Layer 2 of a small transformer language model trained on English Wikipedia (8 layers, counted from 0, width 96).
A neuron's activation on a vector x is GELU(weights . x + bias), where the dot is the dot product.

Input weights of the MLP neurons that the questions are about. A number n stands for (n - 500) times 0.0034.
n0 (bias -0.099): 838 570 431 677 626 555 407 470 706 508 858 361 415 547 526 563 676 796 555 643 730 525 597 403 496 310 718 406 654 414 422 600 563 599 185 565 574 683 512 398 434 649 510 555 524 719 501 536 582 367 528 516 397 645 416 637 501 400 267 574 604 559 343 406 636 806 488 491 425 510 353 372 351 513 578 648 401 304 515 653 610 537 169 635 381 673 520 511 730 530 548 527 293 475 395 594
n5 (bias -0.311): 360 389 467 441 579 494 438 291 475 328 634 465 539 335 767 444 533 520 692 671 392 526 525 648 550 347 504 231 501 475 675 552 643 379 139 431 377 548 660 670 503 368 451 670 289 646 512 752 530 363 725 416 406 667 659 641 375 548 615 248 564 722 468 633 486 495 381 489 819 608 40 490 594 610 852 709 356 511 506 645 609 646 517 461 491 466 467 479 562 286 488 644 561 402 68 482
n23 (bias -0.222): 687 644 442 538 513 497 636 291 664 521 484 746 597 421 538 292 475 561 370 403 559 548 304 450 463 542 502 347 543 410 641 379 377 273 442 413 406 418 471 654 469 338 664 604 502 745 561 518 371 662 385 557 472 447 454 578 599 317 610 489 463 501 667 453 563 521 652 555 436 746 643 465 286 435 694 659 451 505 488 552 706 537 268 673 366 382 343 330 356 402 723 645 246 588 752 385
n33 (bias -0.334): 602 717 465 530 447 729 527 481 702 571 393 348 243 305 653 426 565 595 370 357 261 564 371 548 635 615 346 460 776 609 453 395 423 400 531 606 372 654 934 588 414 281 473 387 519 612 547 594 737 416 495 634 387 622 500 504 188 412 335 298 434 583 599 285 592 501 458 289 345 427 358 430 414 331 436 188 685 648 160 290 471 657 527 366 435 500 532 563 617 582 588 696 443 483 586 441
n54 (bias 0.008): 416 508 641 224 375 663 390 384 616 508 587 329 487 599 460 639 477 279 498 508 395 638 361 506 632 549 609 105 466 390 610 526 293 724 707 664 479 503 557 448 329 675 683 330 302 438 476 318 515 554 680 401 473 432 285 584 646 375 464 727 463 387 713 378 557 417 383 652 591 478 432 501 484 439 349 659 637 409 142 452 463 496 647 443 729 432 687 324 475 484 389 582 459 340 501 525
n55 (bias -0.084): 165 549 555 266 597 475 488 677 483 283 290 486 632 401 498 694 618 379 726 456 465 445 250 330 408 298 699 569 346 538 516 575 399 563 551 266 564 608 395 664 579 479 358 435 293 625 304 549 378 670 547 505 222 274 672 455 799 448 641 441 485 505 677 572 432 183 479 459 703 710 626 289 495 714 323 497 338 392 595 381 563 393 478 347 459 605 647 397 397 767 669 471 427 509 456 478
n60 (bias -0.315): 457 453 471 545 723 475 415 320 490 589 283 829 536 446 522 514 695 421 586 362 386 634 605 432 262 598 433 673 401 466 440 617 578 833 316 312 483 527 738 368 232 631 559 539 241 584 808 481 513 466 527 707 663 381 384 863 591 730 699 437 538 383 738 716 463 617 733 388 535 464 739 435 273 432 462 492 456 495 502 547 327 247 599 320 619 178 403 676 505 679 220 425 413 618 474 669
n75 (bias -0.302): 769 456 686 710 682 382 661 610 424 386 537 510 406 730 488 442 480 402 416 574 387 557 484 540 490 367 239 406 589 637 615 636 567 421 614 394 662 451 563 455 456 448 322 498 492 448 424 551 386 411 489 532 466 376 971 737 826 557 668 190 535 487 391 442 330 412 506 325 595 534 602 579 320 312 571 496 547 700 392 595 749 292 587 767 443 433 644 620 452 420 692 647 540 457 399 372
n111 (bias -0.151): 271 469 473 467 526 558 672 771 223 407 750 670 655 433 558 433 554 679 437 542 662 642 661 700 484 344 522 433 591 471 738 708 629 282 558 426 629 525 524 590 450 502 808 491 457 313 493 304 548 507 643 155 554 599 778 584 587 227 178 261 594 483 688 450 432 545 680 611 683 591 521 678 583 455 351 594 416 618 412 637 649 539 370 707 466 545 667 491 787 524 477 544 419 238 336 627
n120 (bias -0.139): 221 606 718 670 637 327 722 155 640 583 476 687 586 569 552 879 611 695 582 399 647 589 635 384 946 549 519 440 507 592 701 568 565 349 625 337 364 557 746 274 301 298 565 614 616 620 501 729 455 383 510 628 654 573 468 706 480 261 427 393 220 408 612 485 617 624 330 322 401 526 454 591 576 352 781 609 402 428 441 494 590 422 634 476 554 574 683 513 752 414 877 190 482 780 422 665
n123 (bias -0.272): 558 688 518 519 679 532 188 316 501 545 726 515 361 505 667 422 479 676 688 482 576 624 462 741 629 474 619 477 422 430 439 741 402 462 460 530 779 292 399 614 281 547 611 586 585 473 693 448 812 209 417 614 445 389 313 608 593 632 297 488 737 431 609 472 486 565 426 429 609 430 468 405 504 491 322 473 422 453 322 422 626 579 492 660 463 583 580 291 737 431 611 279 206 546 656 547
n153 (bias -0.107): 394 590 763 558 725 428 661 677 537 744 683 634 513 719 656 367 551 730 408 591 548 676 421 432 309 358 370 578 574 616 522 597 526 491 500 441 188 462 549 631 567 533 565 499 440 356 447 623 453 540 519 392 624 661 474 659 422 386 705 605 485 638 557 620 325 621 588 312 420 460 516 294 524 197 407 731 487 617 647 721 598 574 380 449 687 436 514 541 536 552 521 518 463 415 595 487
n178 (bias -0.202): 597 392 402 648 599 517 490 580 691 573 458 389 363 215 561 290 652 568 395 632 633 736 332 369 488 458 584 578 422 481 527 482 529 439 573 534 578 417 508 518 508 174 683 231 348 553 521 510 359 317 526 765 561 715 527 588 473 647 510 654 528 688 531 153 377 434 458 383 307 397 244 741 493 312 649 518 531 502 346 368 414 484 649 624 632 367 482 727 430 432 361 606 637 877 559 742
n223 (bias -0.318): 531 501 652 412 516 328 633 512 733 465 599 293 357 564 730 510 463 375 377 545 479 715 406 474 421 297 363 551 408 222 614 617 513 548 584 549 540 518 483 479 511 394 374 402 462 482 153 366 458 481 344 519 455 227 359 471 420 190 571 557 585 313 707 518 437 661 602 663 588 722 236 448 473 577 570 580 411 619 763 401 608 549 365 552 629 301 606 348 443 359 616 592 391 402 571 564
n237 (bias -0.251): 680 322 518 610 645 290 568 383 510 539 488 477 407 515 591 597 647 738 391 644 618 732 425 790 351 624 509 125 496 634 731 491 706 286 539 470 478 453 549 453 515 527 609 267 367 528 374 284 559 573 241 373 593 541 335 660 504 400 510 683 446 366 442 655 536 420 784 592 630 575 375 443 271 534 359 421 320 677 716 286 438 559 327 276 338 537 530 444 533 428 515 747 610 481 517 443
n259 (bias -0.248): 481 524 483 618 317 641 512 364 700 453 431 362 409 598 486 518 530 561 636 372 389 578 447 701 447 510 454 603 499 448 441 567 300 588 531 526 481 352 749 509 560 392 509 575 724 297 469 351 628 487 591 487 732 570 499 434 553 322 611 769 505 429 435 793 500 540 702 668 497 785 566 367 271 401 337 599 655 283 593 370 538 567 338 576 316 363 710 431 454 494 437 440 568 532 822 495
n265 (bias -0.448): 676 496 450 582 506 541 502 572 799 256 439 604 560 469 422 534 593 548 648 582 583 621 571 499 629 640 238 513 708 565 538 722 635 513 452 435 500 378 559 212 524 387 438 441 439 849 464 618 501 492 387 289 121 463 360 534 769 554 438 530 711 204 484 556 969 499 629 422 543 778 611 567 515 315 312 437 570 976 551 393 806 517 343 329 652 562 351 459 549 709 454 378 512 540 488 503
n283 (bias -0.006): 484 376 470 259 406 240 325 363 598 340 397 667 664 295 610 688 379 483 421 429 374 611 421 346 399 699 491 579 259 219 708 463 505 490 520 614 426 491 368 405 408 664 563 555 452 556 500 579 404 336 778 300 405 507 259 686 589 359 672 522 394 582 548 255 560 552 364 660 412 868 463 470 424 428 390 312 529 448 516 427 670 562 325 528 685 395 572 626 424 495 430 364 538 387 422 573
n325 (bias -0.268): 268 543 695 449 343 487 366 508 715 487 395 410 428 458 391 512 490 588 422 302 477 624 346 607 644 603 70 293 718 648 585 409 466 546 468 578 575 487 481 513 294 803 756 250 397 484 592 527 292 414 422 335 648 673 675 537 480 445 468 590 412 432 450 653 394 190 560 467 714 282 675 545 550 270 501 456 410 502 779 543 645 204 414 212 356 425 706 605 409 453 562 410 647 607 381 327
n326 (bias -0.105): 383 662 620 512 602 563 691 648 441 369 370 719 606 278 673 527 564 534 548 815 302 455 398 405 298 589 476 561 507 829 597 560 348 420 438 713 537 391 838 330 453 671 726 580 722 502 584 609 486 494 692 381 748 490 228 788 801 308 509 559 347 263 418 460 670 514 552 323 294 521 458 713 686 698 532 531 644 454 449 618 553 574 717 499 323 390 656 573 420 687 452 537 549 379 414 578
n338 (bias -0.210): 373 469 363 482 454 628 263 586 428 508 540 512 439 785 404 503 435 610 539 624 676 524 665 502 644 422 566 469 731 359 370 752 536 579 192 611 328 618 318 437 467 747 367 440 443 393 564 432 653 586 420 684 559 514 508 417 629 478 498 314 613 403 602 460 570 525 573 409 478 542 503 379 736 450 297 602 476 579 568 468 338 717 536 441 568 540 670 383 703 274 554 555 436 644 354 360
n346 (bias -0.258): 516 508 511 570 516 716 352 264 641 445 418 555 561 390 785 412 460 526 582 505 610 409 595 458 464 640 638 685 267 479 317 251 464 483 500 512 597 368 790 646 307 592 532 711 648 428 522 320 486 215 428 644 581 584 578 349 716 363 393 394 725 460 479 538 587 641 489 566 485 685 713 482 573 716 593 542 472 671 351 700 383 803 749 436 513 551 594 580 453 427 300 331 698 372 619 436
n347 (bias -0.302): 653 441 275 535 605 636 568 510 397 531 526 510 481 606 339 422 524 383 398 863 560 441 569 314 511 540 570 363 670 428 333 206 586 331 327 575 513 501 726 351 550 73 756 466 551 819 495 723 497 424 615 515 770 833 314 402 439 659 626 273 868 683 248 291 549 581 430 417 767 628 57 472 826 578 345 445 263 374 468 534 455 665 772 790 381 435 601 497 580 464 551 515 528 642 506 324
n366 (bias -0.366): 290 428 617 428 474 352 685 581 204 568 432 710 276 355 753 455 478 183 502 162 424 537 451 503 290 654 547 381 515 691 585 581 790 329 554 286 826 549 447 532 632 755 322 416 476 98 430 302 317 407 661 565 519 531 557 538 687 414 796 448 594 394 244 480 381 338 634 385 343 466 592 617 567 626 654 520 357 545 439 950 499 586 336 690 566 439 424 418 459 199 561 518 383 750 470 552

Each question shows a token from some text and the vector x that enters the MLP there. A number n stands for (n - 500) times 0.006.

"by": 497 436 729 458 411 472 388 199 503 359 790 563 587 463 341 323 519 448 551 666 569 402 511 557 461 634 425 320 672 504 282 375 453 372 600 540 249 463 445 412 650 489 459 618 662 496 574 427 380 671 450 499 544 303 484 451 476 516 532 581 492 429 405 395 433 622 778 459 447 596 368 610 475 585 614 370 560 391 522 424 465 405 433 730 443 717 298 428 546 556 462 529 532 528 469 566
The most active neuron and its activation: n23, at about 4.3

"ivision": 407 292 644 539 471 536 326 305 421 231 561 566 521 455 254 379 467 366 578 709 500 458 603 541 575 526 476 492 681 471 452 450 364 569 585 525 474 467 432 525 716 490 270 819 690 380 615 483 441 766 487 530 494 375 385 463 524 412 528 625 399 570 598 363 511 763 543 463 498 363 553 525 522 415 585 406 511 259 579 477 449 316 339 616 495 579 207 389 391 544 552 550 587 529 467 639
Which neuron lights up most? n23

"en": 347 295 727 568 591 389 385 454 509 426 561 489 530 520 393 349 401 468 525 653 501 450 390 543 332 421 428 341 784 627 217 427 679 480 704 569 189 461 419 411 565 535 302 566 722 417 519 388 417 732 531 426 587 462 506 538 348 490 395 628 631 554 431 495 461 557 470 375 476 292 511 426 471 589 609 524 580 419 543 469 507 668 558 692 505 691 280 372 410 671 444 550 498 419 408 528
The most active neuron and its activation: n153, at about 4.3

" his": 410 368 728 592 429 488 242 578 509 313 600 525 633 400 415 515 576 424 585 685 532 451 616 620 493 720 590 378 618 377 320 355 387 500 523 411 290 496 401 489 583 510 461 542 566 423 459 312 376 726 591 476 492 239 539 422 522 519 619 613 584 440 474 453 426 522 512 453 450 536 285 315 431 536 544 308 459 438 514 452 578 275 506 536 479 682 420 600 522 610 536 466 567 456 508 599
Which neuron lights up most? n55

"un": 347 275 773 743 589 553 385 572 469 265 496 568 640 411 546 398 550 427 488 486 452 357 517 523 493 580 326 389 423 380 506 440 445 548 744 385 415 509 294 414 670 414 499 781 859 597 542 362 437 700 381 484 507 312 409 492 271 493 625 546 557 484 549 413 415 601 416 548 652 408 375 515 525 485 622 470 485 399 495 338 549 525 468 761 594 555 210 376 426 702 579 494 525 332 487 478
Which three neurons fire most, strongest first? n223, n23, n283

"'s": 377 527 607 523 381 576 348 437 381 395 612 503 659 500 451 444 565 388 603 725 513 453 580 559 430 646 618 356 670 441 343 372 494 519 476 453 345 453 404 386 501 507 546 597 516 373 502 396 488 703 570 450 470 282 498 406 378 563 628 592 543 462 513 414 375 672 470 436 429 458 426 417 416 470 646 338 471 404 582 553 597 252 553 547 485 677 376 564 494 546 507 376 673 362 529 466
The most active neuron and its activation: n54, at about 0.32

"ad": 417 285 588 518 542 594 404 287 536 556 499 589 500 411 460 430 513 414 581 774 444 368 529 479 222 431 453 445 591 466 240 417 531 500 685 566 473 554 392 482 664 554 404 586 917 454 588 417 339 679 535 517 574 484 561 444 389 382 488 597 463 346 535 457 383 518 486 540 436 549 482 529 468 467 608 308 462 449 531 507 528 260 541 679 624 597 413 346 485 626 351 299 618 320 401 676
Which neuron lights up most? n326

" has": 416 430 470 370 451 588 364 142 511 467 509 417 521 434 509 534 508 437 621 658 551 418 637 599 391 613 635 563 563 546 424 400 477 461 507 269 307 618 284 425 603 583 372 485 713 423 549 414 403 608 413 463 575 500 585 427 452 547 673 556 479 543 475 619 430 567 475 448 445 443 382 485 436 535 550 485 518 453 599 427 473 353 476 534 496 608 242 513 571 693 439 487 450 542 420 465
Which two neurons fire most, strongest first? n60, n55

" the": 435 421 617 554 387 542 313 473 556 401 559 535 637 393 407 540 518 377 496 688 444 512 464 638 533 579 689 496 617 360 380 400 407 604 571 404 407 499 444 428 568 535 439 629 450 406 461 401 362 767 540 485 398 314 496 452 439 492 545 661 461 510 475 519 484 516 417 389 519 454 345 357 442 497 512 343 458 420 520 512 666 319 587 568 440 533 449 546 529 636 516 368 602 428 567 523
The most active neuron and its activation: n55, at about 4.6

"s": 370 173 551 509 324 458 393 453 532 484 476 539 592 492 506 456 517 465 516 819 575 298 628 567 449 583 560 339 687 463 327 386 654 473 606 482 476 481 425 378 563 474 370 491 653 449 639 451 416 826 367 558 526 520 508 512 285 425 412 620 407 422 496 465 457 607 444 486 379 444 529 500 608 568 553 221 549 457 592 443 507 441 486 639 730 667 158 378 420 545 390 452 626 416 503 496
The most active neuron and its activation: n237, at about 0.2

"ing": 371 339 690 477 394 456 493 368 534 476 558 493 514 378 288 347 601 519 445 771 525 374 620 431 393 504 615 353 599 493 382 408 510 533 524 391 370 438 368 408 504 627 441 566 664 414 519 518 448 639 485 557 557 409 476 438 463 498 426 568 473 528 561 369 402 553 426 459 443 365 483 541 600 456 524 311 599 434 568 581 508 310 600 592 619 668 200 408 448 611 439 462 699 521 468 606
The most active neuron and its activation: n178, at about 0.97

" H": 452 463 756 514 338 523 344 519 538 536 476 544 676 452 326 579 359 551 483 509 520 439 565 560 409 509 396 557 609 621 266 392 372 502 524 607 406 515 435 262 593 609 415 583 517 436 614 323 451 660 477 467 587 529 504 436 437 509 384 440 433 520 535 489 436 405 405 333 403 358 426 506 346 560 614 432 481 558 702 473 512 371 488 628 396 593 479 396 535 599 615 465 699 423 392 603
Which neuron lights up most? n325

" to": 451 401 551 508 471 587 495 352 432 451 592 578 458 427 416 521 672 480 556 705 352 534 586 491 632 664 612 410 493 448 325 469 487 474 610 539 254 461 377 421 641 507 310 385 520 466 689 339 411 678 483 362 431 316 540 474 424 456 451 546 482 502 578 489 348 516 495 486 446 473 340 580 466 540 617 375 546 424 555 428 503 236 601 633 482 697 387 484 444 705 506 357 554 457 588 466
Which two neurons fire most, strongest first? n54, n55

" dis": 405 386 662 859 425 515 395 499 459 551 651 421 591 564 292 436 649 484 462 730 481 389 486 729 405 593 417 389 400 335 432 389 383 584 516 507 229 414 404 536 682 614 308 781 661 512 575 426 347 441 375 441 633 456 532 447 521 478 428 384 467 396 512 305 532 535 504 471 516 235 503 441 424 682 602 505 493 384 477 547 478 499 538 472 622 554 286 505 423 431 482 408 615 423 551 680
Which neuron lights up most? n346

"adio": 359 451 809 568 613 560 259 438 352 483 527 550 533 487 408 421 407 298 555 590 501 459 595 505 421 496 556 366 537 396 385 287 575 545 596 440 471 428 592 431 594 550 314 765 789 480 647 254 591 704 529 473 466 553 420 414 414 445 559 515 461 531 585 265 406 656 353 396 520 583 525 556 507 419 629 395 489 424 475 506 549 326 467 507 420 611 245 435 582 524 567 428 640 379 528 534
Which two neurons fire most, strongest first? n346, n120

" he": 390 512 695 454 467 503 419 494 421 356 644 554 560 419 544 485 451 558 564 618 551 389 677 700 351 551 465 509 505 559 365 294 467 514 532 392 279 532 496 405 531 548 331 626 501 456 491 315 234 600 439 477 521 284 580 513 520 510 613 522 478 459 403 378 394 526 479 356 543 405 305 533 375 638 551 469 541 468 592 445 380 334 529 433 594 727 367 578 615 701 584 500 533 463 546 578
Which neuron lights up most? n55

" L": 497 426 648 522 419 479 217 488 445 466 531 594 521 380 366 695 425 513 452 567 467 381 415 657 292 584 378 630 627 570 347 295 400 558 535 595 398 554 394 268 597 464 364 659 597 402 594 373 463 693 495 528 466 491 446 440 343 518 456 523 435 556 490 405 503 470 417 378 467 437 346 553 405 561 590 471 510 466 619 382 528 500 536 595 576 683 453 333 522 669 738 466 632 504 396 663
Which neuron lights up most? n283

" an": 350 445 760 557 428 590 378 531 568 354 584 471 567 422 317 527 469 483 676 646 478 590 523 610 456 588 560 545 552 400 373 412 474 557 465 343 243 506 450 449 634 521 382 651 684 390 491 464 568 633 488 402 343 278 616 453 377 482 642 565 482 378 518 570 454 485 512 365 525 453 383 401 428 610 474 405 392 453 504 438 652 275 509 635 513 469 323 587 409 631 482 435 541 459 569 616
Which neuron lights up most? n55

"it": 372 471 613 633 566 480 375 511 482 317 460 469 632 482 537 222 517 484 432 628 412 578 562 545 476 580 418 418 641 563 411 352 537 431 634 437 527 656 485 465 653 506 488 827 514 657 525 369 460 803 515 651 535 391 495 438 111 378 374 492 572 411 451 515 303 525 450 492 325 260 444 486 488 638 511 274 534 340 438 467 522 474 550 566 586 730 364 390 581 611 356 466 487 491 546 512
Which neuron lights up most? n33

"e": 431 180 545 740 422 416 483 370 507 546 519 640 536 447 487 457 508 524 497 743 458 321 460 590 250 727 321 471 661 439 204 316 621 456 598 532 632 529 478 523 592 436 329 720 787 453 597 387 382 710 560 447 487 372 530 433 400 582 607 564 527 440 581 397 438 475 509 406 471 592 468 482 547 581 654 240 488 397 607 445 387 421 460 545 708 595 267 480 457 593 497 391 501 374 510 443
The most active neuron and its activation: n366, at about 1.7

"ow": 346 525 733 502 541 607 466 549 583 456 593 434 425 371 584 345 632 289 577 547 495 515 453 522 517 524 534 360 573 547 412 479 531 513 659 604 422 426 362 500 639 513 414 503 734 440 689 397 358 665 247 545 557 276 449 398 322 564 663 611 553 436 364 414 531 680 448 357 486 107 433 624 477 522 496 474 542 410 574 410 552 213 465 610 547 594 367 488 447 584 464 532 671 382 371 499
The most active neuron and its activation: n325, at about 1.8

"5": 416 94 577 540 580 614 292 486 407 338 533 455 535 397 338 546 437 427 517 663 492 367 490 592 438 645 428 646 622 496 257 397 580 535 734 507 360 560 194 431 538 447 536 712 658 410 557 416 489 629 348 620 304 590 393 557 337 631 544 591 496 363 485 378 491 576 547 436 496 353 377 570 447 495 616 329 541 514 557 589 475 415 383 616 684 683 226 545 471 585 452 473 535 440 588 494
The most active neuron and its activation: n265, at about 0.89